Layer 3 of a small transformer language model trained on English Wikipedia (8 layers, counted from 0, width 96). Numbers have three digits each and are written without spaces.
A neuron's activation on a vector x is GELU(weights . x + bias), where the dot is the dot product.
The model reads these tokens: "9" " (" "82" "." "2" ")" " |" " 21" "." "8" " (" "71" "." "2" ")" " |" " 17" "." "7" " (" "63" "." "9" ")" " |" " 16" "." "7" " (" "62" "." "1"

The vector x that enters this layer's MLP at each token. A number n stands for (n - 500) times 0.0084.
0 "9": 438353704526490582580493486494577415694891456281305321587267476430479437700595619276555353499500355446323561473385546609412680691353321538635351378453404453813924423772296568404527544458485233545632665466688330615393750552714466452862451502538538473504294751410550531492372345159404487526
1 " (": 463484406452454265645442634548426290801639553208519200615544879451474267667574677439547328505447307663688610515416707764332580712358569737431436353482547413463726464585360793346338580676529338634366559446472441496439340538535414464727606505490374307660339579524565484461442275183779400624
2 "82": 287459613549478416670492737579424320496843394303514271635432735535561291858580476313240407629457461613829544491534664443403559790240638721500541471371556440518477499608442885302178575475487230669303557700555316574437539502621455367703422571399403370433449561416489415502401388214677440662
3 ".": 263708451496507322593383749510447405498850393346492288590550643509635369670518491331509413686465380485790537528374715621385669550358489781343472453388569295553719477689349751364200658728467445706352607476477392505447573496673540507598621543470311255667245498401604331360319343184636481631
4 "2": 178625449506488347588411611639471450766806442277482218718439639489554384714537488322409386628463383552841384508551655605315630719187525898479647511430631339439694503575417716444361398443513398696396560663511327632468473566749479369587505621343185165444471663433466390540351413214639406576
5 ")": 201716413511513195555529542630545392620749603303533294678608583366501383604506686391400429542510228584685381379518639492294636701210516744443553551475578239537800465613333674415360493610529521669449461404557232431635374591624508450908576558585325288747298493387525364556508335173731393612
6 " |": 290610415392512391495409556681468447607663633144423231567453587371556274610430688456375487584399378643694391551562736481400635576276554905429415388500508232608865509560221654330465538653408363701474436495470333452584428595615562424808513508552431262949379676385469408518583544234596387583
7 " 21": 104569561491528504726428638733496457494817587218496218461382785383601279745501621554275394521449373729708533414530697530331547671091533747597503490526477334430633538543255742406348466511436374685453428457581230497609497532610605377813593643401531358585386597474455458490547315230541276689
8 ".": 161750481486579355557351731499453406480762546324481282576489618365654388601488576453484477733476403609778539546466818615326618501239483758339371519397570274558762514665306650406242549739423453693332501455583305399536513568706586455653636555496386240703195508355525381350418458218594448652
9 "8": 115690417494534542645423591575538404764727520212522248672441627374644331743526562428315511714383413632769431497570750574388543689147506780523522532461531258388652459579360631469392359491545372685335484589520262480555489684782457329690478623372252203533446641413349403488363503218696403677
10 " (": 420491413474450308623424585527445292799591564171520215595531850390507252645525648422580348555478300683667581501449781747323548765361577765407443381499603410401758483572327746342325566681535383654356546412537391459470304523562390494781656550464382222659366633511528493446513279219704447592
11 "71": 330473521554448350744471666652526345475859494276525278590414754573578268860529464377138372647518551636792494468515669492378565704274613796480562454440476415438486493596347882321154498529544366692360574554520245541442550454645467288677506582433449375363477595443508346501498364238549483771
12 ".": 188718453494537324562375715460445397493831408317516317617525692505670406632477498354468410714505390475839515551389736614360624566359457831333432515422538317517724491685313705398191607714528467720316595502518390475457535491660517480636677586464349245628290489348615324353353313201597509638
13 "2": 161616460511497356574404585624470443777801456275478242728448640497577400681495488331410384651491394559861389525568664589296582722210510913453648547471627342400686499572408698460367363443560414711372556649518319614475452562741437344606535661332211152445493654397451383534382381221613440573
14 ")": 170713407503510214547519505613543384610745610295526309683611608381518400575468680393399428559553231573694365426526643485291609701241506764426557580504569234503785471617325656432365463599561549674427451380581242426639358582622483426932612592594363283733321478359522363550569295176700410620
15 " |": 258593413410501425483416525648458448607679668124413249568464599378583271604414659452380477604432389625683370599582749486379605599294562890405424411537502212567838503571230648323444487649449370712456431486468336444561414593592555408824526561555473244961403662372459402517639510241590403582
16 " 17": 178595621547506530721486655656408462486873587170450305532401785348712362703430581516394452547425332699693511446634721551257565747127546701519561474525464342371608540596276667469302505583428311696339426440656214466606461569536556461788666581375553285583408589423396461463441273223597299672
17 ".": 172746527480552370573315707477446407475769565297462289592498634380673400611469546442473490742490399582781538556492816624324589533247501720306409525394593257485762481678334624391222521712471502706280522435582289382536471554702586465646674597507422246701219531341534345353418444233577490647
18 "7": 160665456494488486691384585568547401774709561212514250680423623385677353748518563424331495734390432617793385530566747578383520713174518806487547556459564264333620434580383608478391315508574452692292490526527271484553475673783433339663489636388298208512470670401334365455385465217651451680
19 " (": 416484431477426321614401576517445290804584575156507228605535857395522260634506635425575354556491300682675575523471791738317519773360569756389449394515612386357747479569348721340324546685565413659331551387544384439478286516558381499777682584473410214669382629497517484453540258233686472598
20 "63": 407535604588453326642475691645438347457774438282463305639380742570645304838471376413196412608433511638761493530560689505313547733290634788457596464443501405428475528630459891433154589485591402690269557609542225551480432433622475310678540622389454243416497571401553433542466286203446520682
21 ".": 185725489497509330573340690450433394485837428301495326630508703526687415630470490344465426728534384466820508554411738607357599581384472811292453520436562320455726482694344701410198580703559495721287602483526374466458513475642512496618706612471360227642313495341609306354351295213569533637
22 "9": 121659387479454535650446569568525404776811467218503284756463677503638375789499496296304474694465384543787415517563667585417521755285454807449586518505540313315605452588358678446383362444626443702286567603451283547490495629729373398660546675333274224468519606368421323514361400204638490668
23 ")": 174727439506497227534505481606526383615735614285519321673607624400545412573458680396394434577583236582685363459538627482277587697269495754399559586524564231470768473630341650437365428599591568680395455364582236414646337560612467428935638629599391271735338462340515346541576268186688429626
24 " |": 245591425432496447484412502624440437606680688103401256560463604393607278603413643457384471620454405614671369635598746488374579609304563869380431425565493210535821495587256648322441456636494392719436432471460328439547394581561547394826526604565500222972417653371451398513660489249582413592
25 " 16": 201575574614497553660468627686374428498781586193428290524405806388678318687425626542357487516492312714743519555603728505245507747168517671481547490493504331321594580632298686446303476550484314678304450464629187455630500545478544472828693628401562253584433591460394459511455270214559311693
26 ".": 168740531511540401590316698465431387465757569285448317592487651409684412610454530455462488745522415573785529595506814629315560511258509721281397531421593250464747491681345646387214505716498507695281524426581282367534472528679579473662683626519444224693224515337528345333442398233572503662
27 "7": 158662463520477508694378576567539387764703571201507269684411635405685347745497549431322499752421440610799379568573742582378496699183516800462543565494562266308613436580390619472393299511597460689287491520528267471551466653763423342669491667390318188513469668395321360445414433220643457693
28 " (": 411475441491407344612405560511431284799577581145499247603528875415530254627487627418571354570518305670681561555481789731310507765374563750370443412541609381337735478570357726335329532686586421656327549381546386429476279497545376502780690614486429191671391623493510486441564239237673483610
29 "62": 402559625591409308670434707642461360469780446299439303631353725573680299789446368414213435622475494620798486567585674454340548743279642829403606493453518360440464514589468894435161545483640418681299586562534256549475403401609464301658496639428474236376496624411563396492514282223461499697
30 ".": 175709496512492351570338676434431389481841437292492341635498716537703403611448491348454431734550380458834496584429734600349583579384467808280435537465560300446728492683359689402202572714580504718284588474528380460461497456621515492619707652480380205634315501331608306351395283220559541659
31 "1": 136594498513445440615300536579487429827845521237479272673431672521608369751494517266390444713524409535869402552604624525324487657256463877424625577537610325324642521581378665435385359435603458711344552637495379605454489537694446354605543737381276167512532630350461321466400370215596424625

Each question shows the input weights of one neuron of the MLP. A number n stands for (n - 500) times 0.0015.

n156 (bias -0.036): 460583514531756476437548547389468473412292603454601521517470635557615542396461562448570568474520732577593441610418404573419410603506406442450386169360402576638405557531441460483277532383654357515469515453616457558693466524565456527469578447597469483525557514512381413505482544494545674400
On which token does it fire most, and how strongly? 26 ".", at about 0.7

n383 (bias 0.005): 405330468731532527494463511425478440494531661467424513520478309478474583485374575455539556371503686583488520169529605370479488421644494468474516494551593566500492267430412648580673613607515454679566326607552461494475605635606518593367655521353535298517553438607366477341601383592494506434
On which token does it fire most, and how strongly? 16 " 17", at about 0.16

n132 (bias -0.005): 760592509523462538517426576545341432429384457410615527640592643426538408453507481437476637438599471588528381495447474477546496352460624527507570479546504382648530407532520616423602460534387535512369427538504528482554561540520439524368447585532475498513664498528511455605476504497547461523
It fires most on token 6 " |"

n187 (bias -0.118): 433524434561462577440808438433479583321329522523650401419575325493620736472599500567624457406297491410389626593368340459500456357618431593453695474706478289475412624600405497608380434529546601706618533494524455338449519480704526377679677487584541552553392475404388622332606457479459530413
On which two tokens does it fire most, strongest first? 23 ")", 14 ")"

n280 (bias -0.085): 607537581500455390414414315437500670429573463413493484470452503725497507413488511555598477269452357528481440621544520545583605406515681485658506419462353441425315804529693662488494453527371538437290506577598352435594638674385403456546463424446679605482603524616618311570373421456390480430
It fires most on token 20 "63"

n123 (bias 0.089): 502599472475490563401457405397442474395524564467502540608511524558455516441468394508467486448486582622521354485454545511512500528402483602502500599575453433439434401443577522475560504595502431449486407593538529498494652534539542376547527545585414571468465455353609610557348638577554547434
It fires most on token 9 "8"

n13 (bias -0.053): 417422569593482478557565374559666313495545479500470608429640535532342546367408512597424463600538477398458485594520582483623409637573471404576503460418571626612301600550421466467244601368610520406580487475443555450624640444482378435497443396510513342545521575423632551520522435457543466464
On which token does it fire most, and how strongly? 2 "82", at about 0.2

n285 (bias -0.080): 548492377524453447462419439538556523578480527512548660494732440587423547308341646526559665509479474571512565569437572412506365430517589465348560512313326424659531362664429584580669500572571497578526580333668442506416553519372592647339575494500488497267467503695412448486206445295565480407
On which token does it fire most, and how strongly? 3 ".", at about 0.16

n307 (bias -0.080): 429518543571466541390464471502431606356493694495516275619580516416519396300561562584562342552473452518455567446418502567505428461540432476469438435596555401413576400495422455653571666439558477475593467550459547564548469503539523454517620467358695505384580575644509569521458592522454416635
On which three tokens does it fire most, strongest first? 7 " 21", 25 " 16", 16 " 17"

n366 (bias -0.110): 491587507441644566502460363389388457450457464478487538435430682530570386591429460464576585387458583488587442416498477481452551304550493546451510415539575401460518502472523577460463310543542691515489658535513589493367474738425485495476517561498526524574519427512395662529523466691581511457
On which two tokens does it fire most, strongest first? 24 " |", 28 " ("

n19 (bias -0.110): 473494447524556599606522569473475420592389548630436637535500446565532630438580595491404517533559643587494456466414474555521313658344628407727506433368477424453458597465518313512649712273506620364323402488503440452296400506476671438423557758480482542532390441571424497574322652247564517512
It fires most on token 9 "8"

n331 (bias -0.079): 332620469614570484542482539510591599398489534538591619594313473313564487500547417435487373604466439470358598634440440445503366455643500506481805270486550486435586401463376657486536391537447637388525603450642468422591452358622424458571517468535591517528727554488438460350473631531704508411
It fires most on token 27 "7"

n208 (bias -0.018): 483445447570495491520551558568509568481435446535596487469549530591517530644582617666622421525519464503550524584613357574337404521481575491502792310453394584577549523641500592454459523527495500421557523493507601604335435482500393442541510508420401436543592384379585383530448535511364637453
It fires most on token 20 "63"

n205 (bias -0.030): 500453471487478485349545388508594424448573520440442597638629342573531497282478515483423444390623509474544449462656459502352454577439468434575517618375493585427532514611462483668505505620456411491673437562548438505528471591502417477433498474580502463410565487446491576429577576440482476484
It fires most on token 14 ")"

n28 (bias -0.069): 443545526678447404472463519595508626578566330500516494454408380596600366491546475406678506527447491485467239584598572486533535674384686599643513439420723485462636462522506442450705635273444623450451380410393588645447621491381619627458503525461530506509649536423348296631481637628407574458
It fires most on token 4 "2"

n213 (bias 0.064): 519518530581660443535495412502523548541546560597347546505396459438577511413647583530516541220595626361468591453390615541406579629472429526428497576566425551458484645503519570578468579624399402331470443605419681403522392535512547493490526530556505451551421448451565438477505550558505484617
On which two tokens does it fire most, strongest first? 8 ".", 1 " ("

n161 (bias -0.017): 470508590547590541469457356465522565671404645329547491307613489475611520582395450630671449515365572472566305617546599592676564494514361523387444430423395458465424379363585606597571466441359440466540665578533662437686398524538257454521488384539632506503512344576575420534522756490422489357
It fires most on token 24 " |"

n352 (bias -0.048): 573411618550558335500477490449371492589465374463539422309467546308516575307349458487672463520511399439412582328562516674588527622641586375415509523470555619574548547242575506442622477553349487509476313582544492523479370564506394494598618428432422435348492517520484311596524406448437356567
On which two tokens does it fire most, strongest first? 10 " (", 19 " ("

n184 (bias 0.016): 520570420399537419523546536546479513513477407446662434534444468518552502411477450675392485496387459678491515429462356506473483612477507491474653444580537554576467424335537507583514466593557506491543446485461389400479513468502552663303529545399550529573502389491568529458664386430407510460
It fires most on token 7 " 21"

n5 (bias -0.076): 507519551523400598507441546490483489601504548456548454542423461531567617592480417598457567498444496521512500415419480537413411664478324482460541537574560345451522421449361529572455528541404709446582572600490709516570475526380488443561416563523606689465498414540575623567602598500476550580
It fires most on token 7 " 21"

n264 (bias -0.036): 500601548577682619488686444494493532484538505643567482379331424493449510491394359516473493557572546500543498505466520487576548356455567495553414510567495393438431475316500541344305505612551397366555445393463618488535558536537478517467538655597558417509453509432582589563405410469537511368
It fires most on token 26 "."

n133 (bias -0.115): 573434420521440528475535475481480386383541406528526461500568614351235391662471332407575512546449414500537470367500573589613640593717565406568570484509488463461342449598777359283528513576368480579373475542254405614409473403343466430412445453631536438541627548541531484666458363490262457594
On which token does it fire most, and how strongly? 20 "63", at about 1.1

n371 (bias -0.086): 354391600425534414552530479524596615643453412562466335293497444676254490448514497553461586700526602283458572631525422441482471565511512477511454569559557568474503527509621661465451491445428360494525437346521344535563420491436599700335263533579459456361520419593591478405370620487665713491
It fires most on token 2 "82"

n1 (bias -0.087): 507467569554447627520529528453454511444489439521498392571411522405587497525462469444460498462412379561552562554475469380502344430457545548546544478496622524507540515457412346414463329561430507534500377491382500609564505425465498505593721527395656521536547293527482503565380632430633544296
On which token does it fire most, and how strongly? 25 " 16", at about 1.8

n354 (bias -0.074): 586518561468505517545351493634576503552454359675581393479723461753473621604464551590584441533652447436305442466326347539614585357419467490374435528578436516492538438584519488588542380443517446553573394426510385628578524606379329500358451570556462508597532444492622456575330407393445469492
On which token does it fire most, and how strongly? 0 "9", at about 0.23

n180 (bias -0.097): 633437520437654508570391647463563667411417642415460689655620597603423464586453560525522582591546568539547381627581367566518460420349346562500543307467469630372519512621411622483636240430371639620435539469615550541454637548520444416514465380286537550489344411482514443422432608637602533570
On which two tokens does it fire most, strongest first? 27 "7", 18 "7"

n325 (bias -0.028): 617354554421364469532493509439430546422443531495452497488657523590477465462479444616414575415462493535643409505502603498372446401451468539591442414369509590622538417474524526536532406476584340681468530533436464469603491488438483627438514665489661534456781479468486443500467507474626468378
On which token does it fire most, and how strongly? 2 "82", at about 0.36

n86 (bias -0.063): 566200481625555366369369527461342506665346549483648602538514487623523235568354444406724434540552593626369658644566570473520745626535527234404517389563581386610357445486500386408318581441388579384490476442694467403534458435569632449323355510472408463407602507459686586462619535529539566371
On which token does it fire most, and how strongly? 28 " (", at about 0.046

n289 (bias -0.005): 512584596532699663527618447432388544475370474547648426447436508506562565289578337519549442550466398452485605512633428458404494509617423444427367494514472509426511506323503522517392473448395434704444432579527529392714745506440373569630697393489675523506388497607625346613451411506508346341
It fires most on token 25 " 16"

n3 (bias -0.078): 481580606500600485473444687253679381295527443680412334583584220543584397494512360497467732519243565306384422434503603607417460487334529408475570445485506416497422510548594634440477529684579415414543513333412551580494475497456471500475481533518610561546468497523410634643459771612373533640
It fires most on token 17 "."

n125 (bias -0.147): 443638781450435417570455491588393680468382533483379493406507439521562534477747516382506538433701536472561294601385558482490402273358558672549545493474625592605614476622655496480646538300717570400545500376460503412403346386364438566550513342444493466490772351472604304516265769474552475597
On which two tokens does it fire most, strongest first? 31 "1", 4 "2"

n308 (bias -0.135): 500680481579519427546563525500466434495539527372518462428491348460618488373439464474474560569576553528503562429445505515627607439595472359564451433571408405505469431150711491345483469473554547614365590251387492547574411443530522534598415573541503528580784489435459675458535495406500523310
It fires most on token 24 " |"

n225 (bias -0.090): 509403346589576549255608582417651449612707592521456471667607355407541467579457575466427584407661532608542465540486594383428567484411376569416612364688436599453306494688479503532553524553405466365546491349527527281522424515394421620450435488453665467445716482494444751602538486493445438414
It fires most on token 25 " 16"

n186 (bias -0.049): 581584647483445464599366433520555529417521681429601503552417382448538631505425448407400484348472511512341579503516580416452473562619568413641515531233590500437495500407506410519555600567422471567386595410613421356456423396494454607611612391490566480608472295626329512436230540500372537329
On which token does it fire most, and how strongly? 16 " 17", at about 0.26

n9 (bias -0.133): 453495404595510511505561559549313538543523399515529429545503467411483820403514548498569426475587557571585421520538404619594517518531560605364305510523507522312451521545488466536467402476482470665517480550453567594399519665485525503363542548500502498605461417487500715348649425514450633510
On which token does it fire most, and how strongly? 30 ".", at about 0.5

n315 (bias -0.096): 636529500614454580726490486475424601679287618484592318440634545622527822418714497444556430578384488394648479564640494251512542602608487443521380402393445487500550571450561403432506510512350441484389459527511475306361591423721433471568419382686595478395599534357506392411371583442385529556
On which three tokens does it fire most, strongest first? 0 "9", 18 "7", 27 "7"

n293 (bias 0.010): 595426425528465621483714561545579413682329519507381582468520523525493524324562547509475532604486290638495460453532495576481381447523405532451508578555509469521495403405547407453381358471485441641479625474493630418654493493595502502386529419411545561435479576439480534536546434397383561493
It fires most on token 28 " ("

n0 (bias -0.046): 519480424492607493377486564671545544531477556524423523407497446589621575374472535457503525503497560409508487350556472563322612593479456541479472492584513771553508458308608618564608327399693569539301692380475549503405495646609705519436529555405389524598452460379482462671472518509490535436
On which token does it fire most, and how strongly? 13 "2", at about 0.92

n232 (bias -0.160): 655559655643569474489471510303477453381497525357616444568515490449545331663551312547560503567493438482268417383520466542394373627728697609507629468480707643431537577572583238556577381549493662562469529507212411692582396624507514445346433591329647504582353605891530515315519584601699460655
It fires most on token 19 " ("

n127 (bias 0.008): 353454528439399581637522360297495478411443374503470596663448527409457526556626464502536500726513528489576525358532438451599384525522495538555554534604424534528571527387625469635245654485460591596732431450583568424478523423387511484597482465522503466483564490529662559478489517452578595435
It fires most on token 30 "."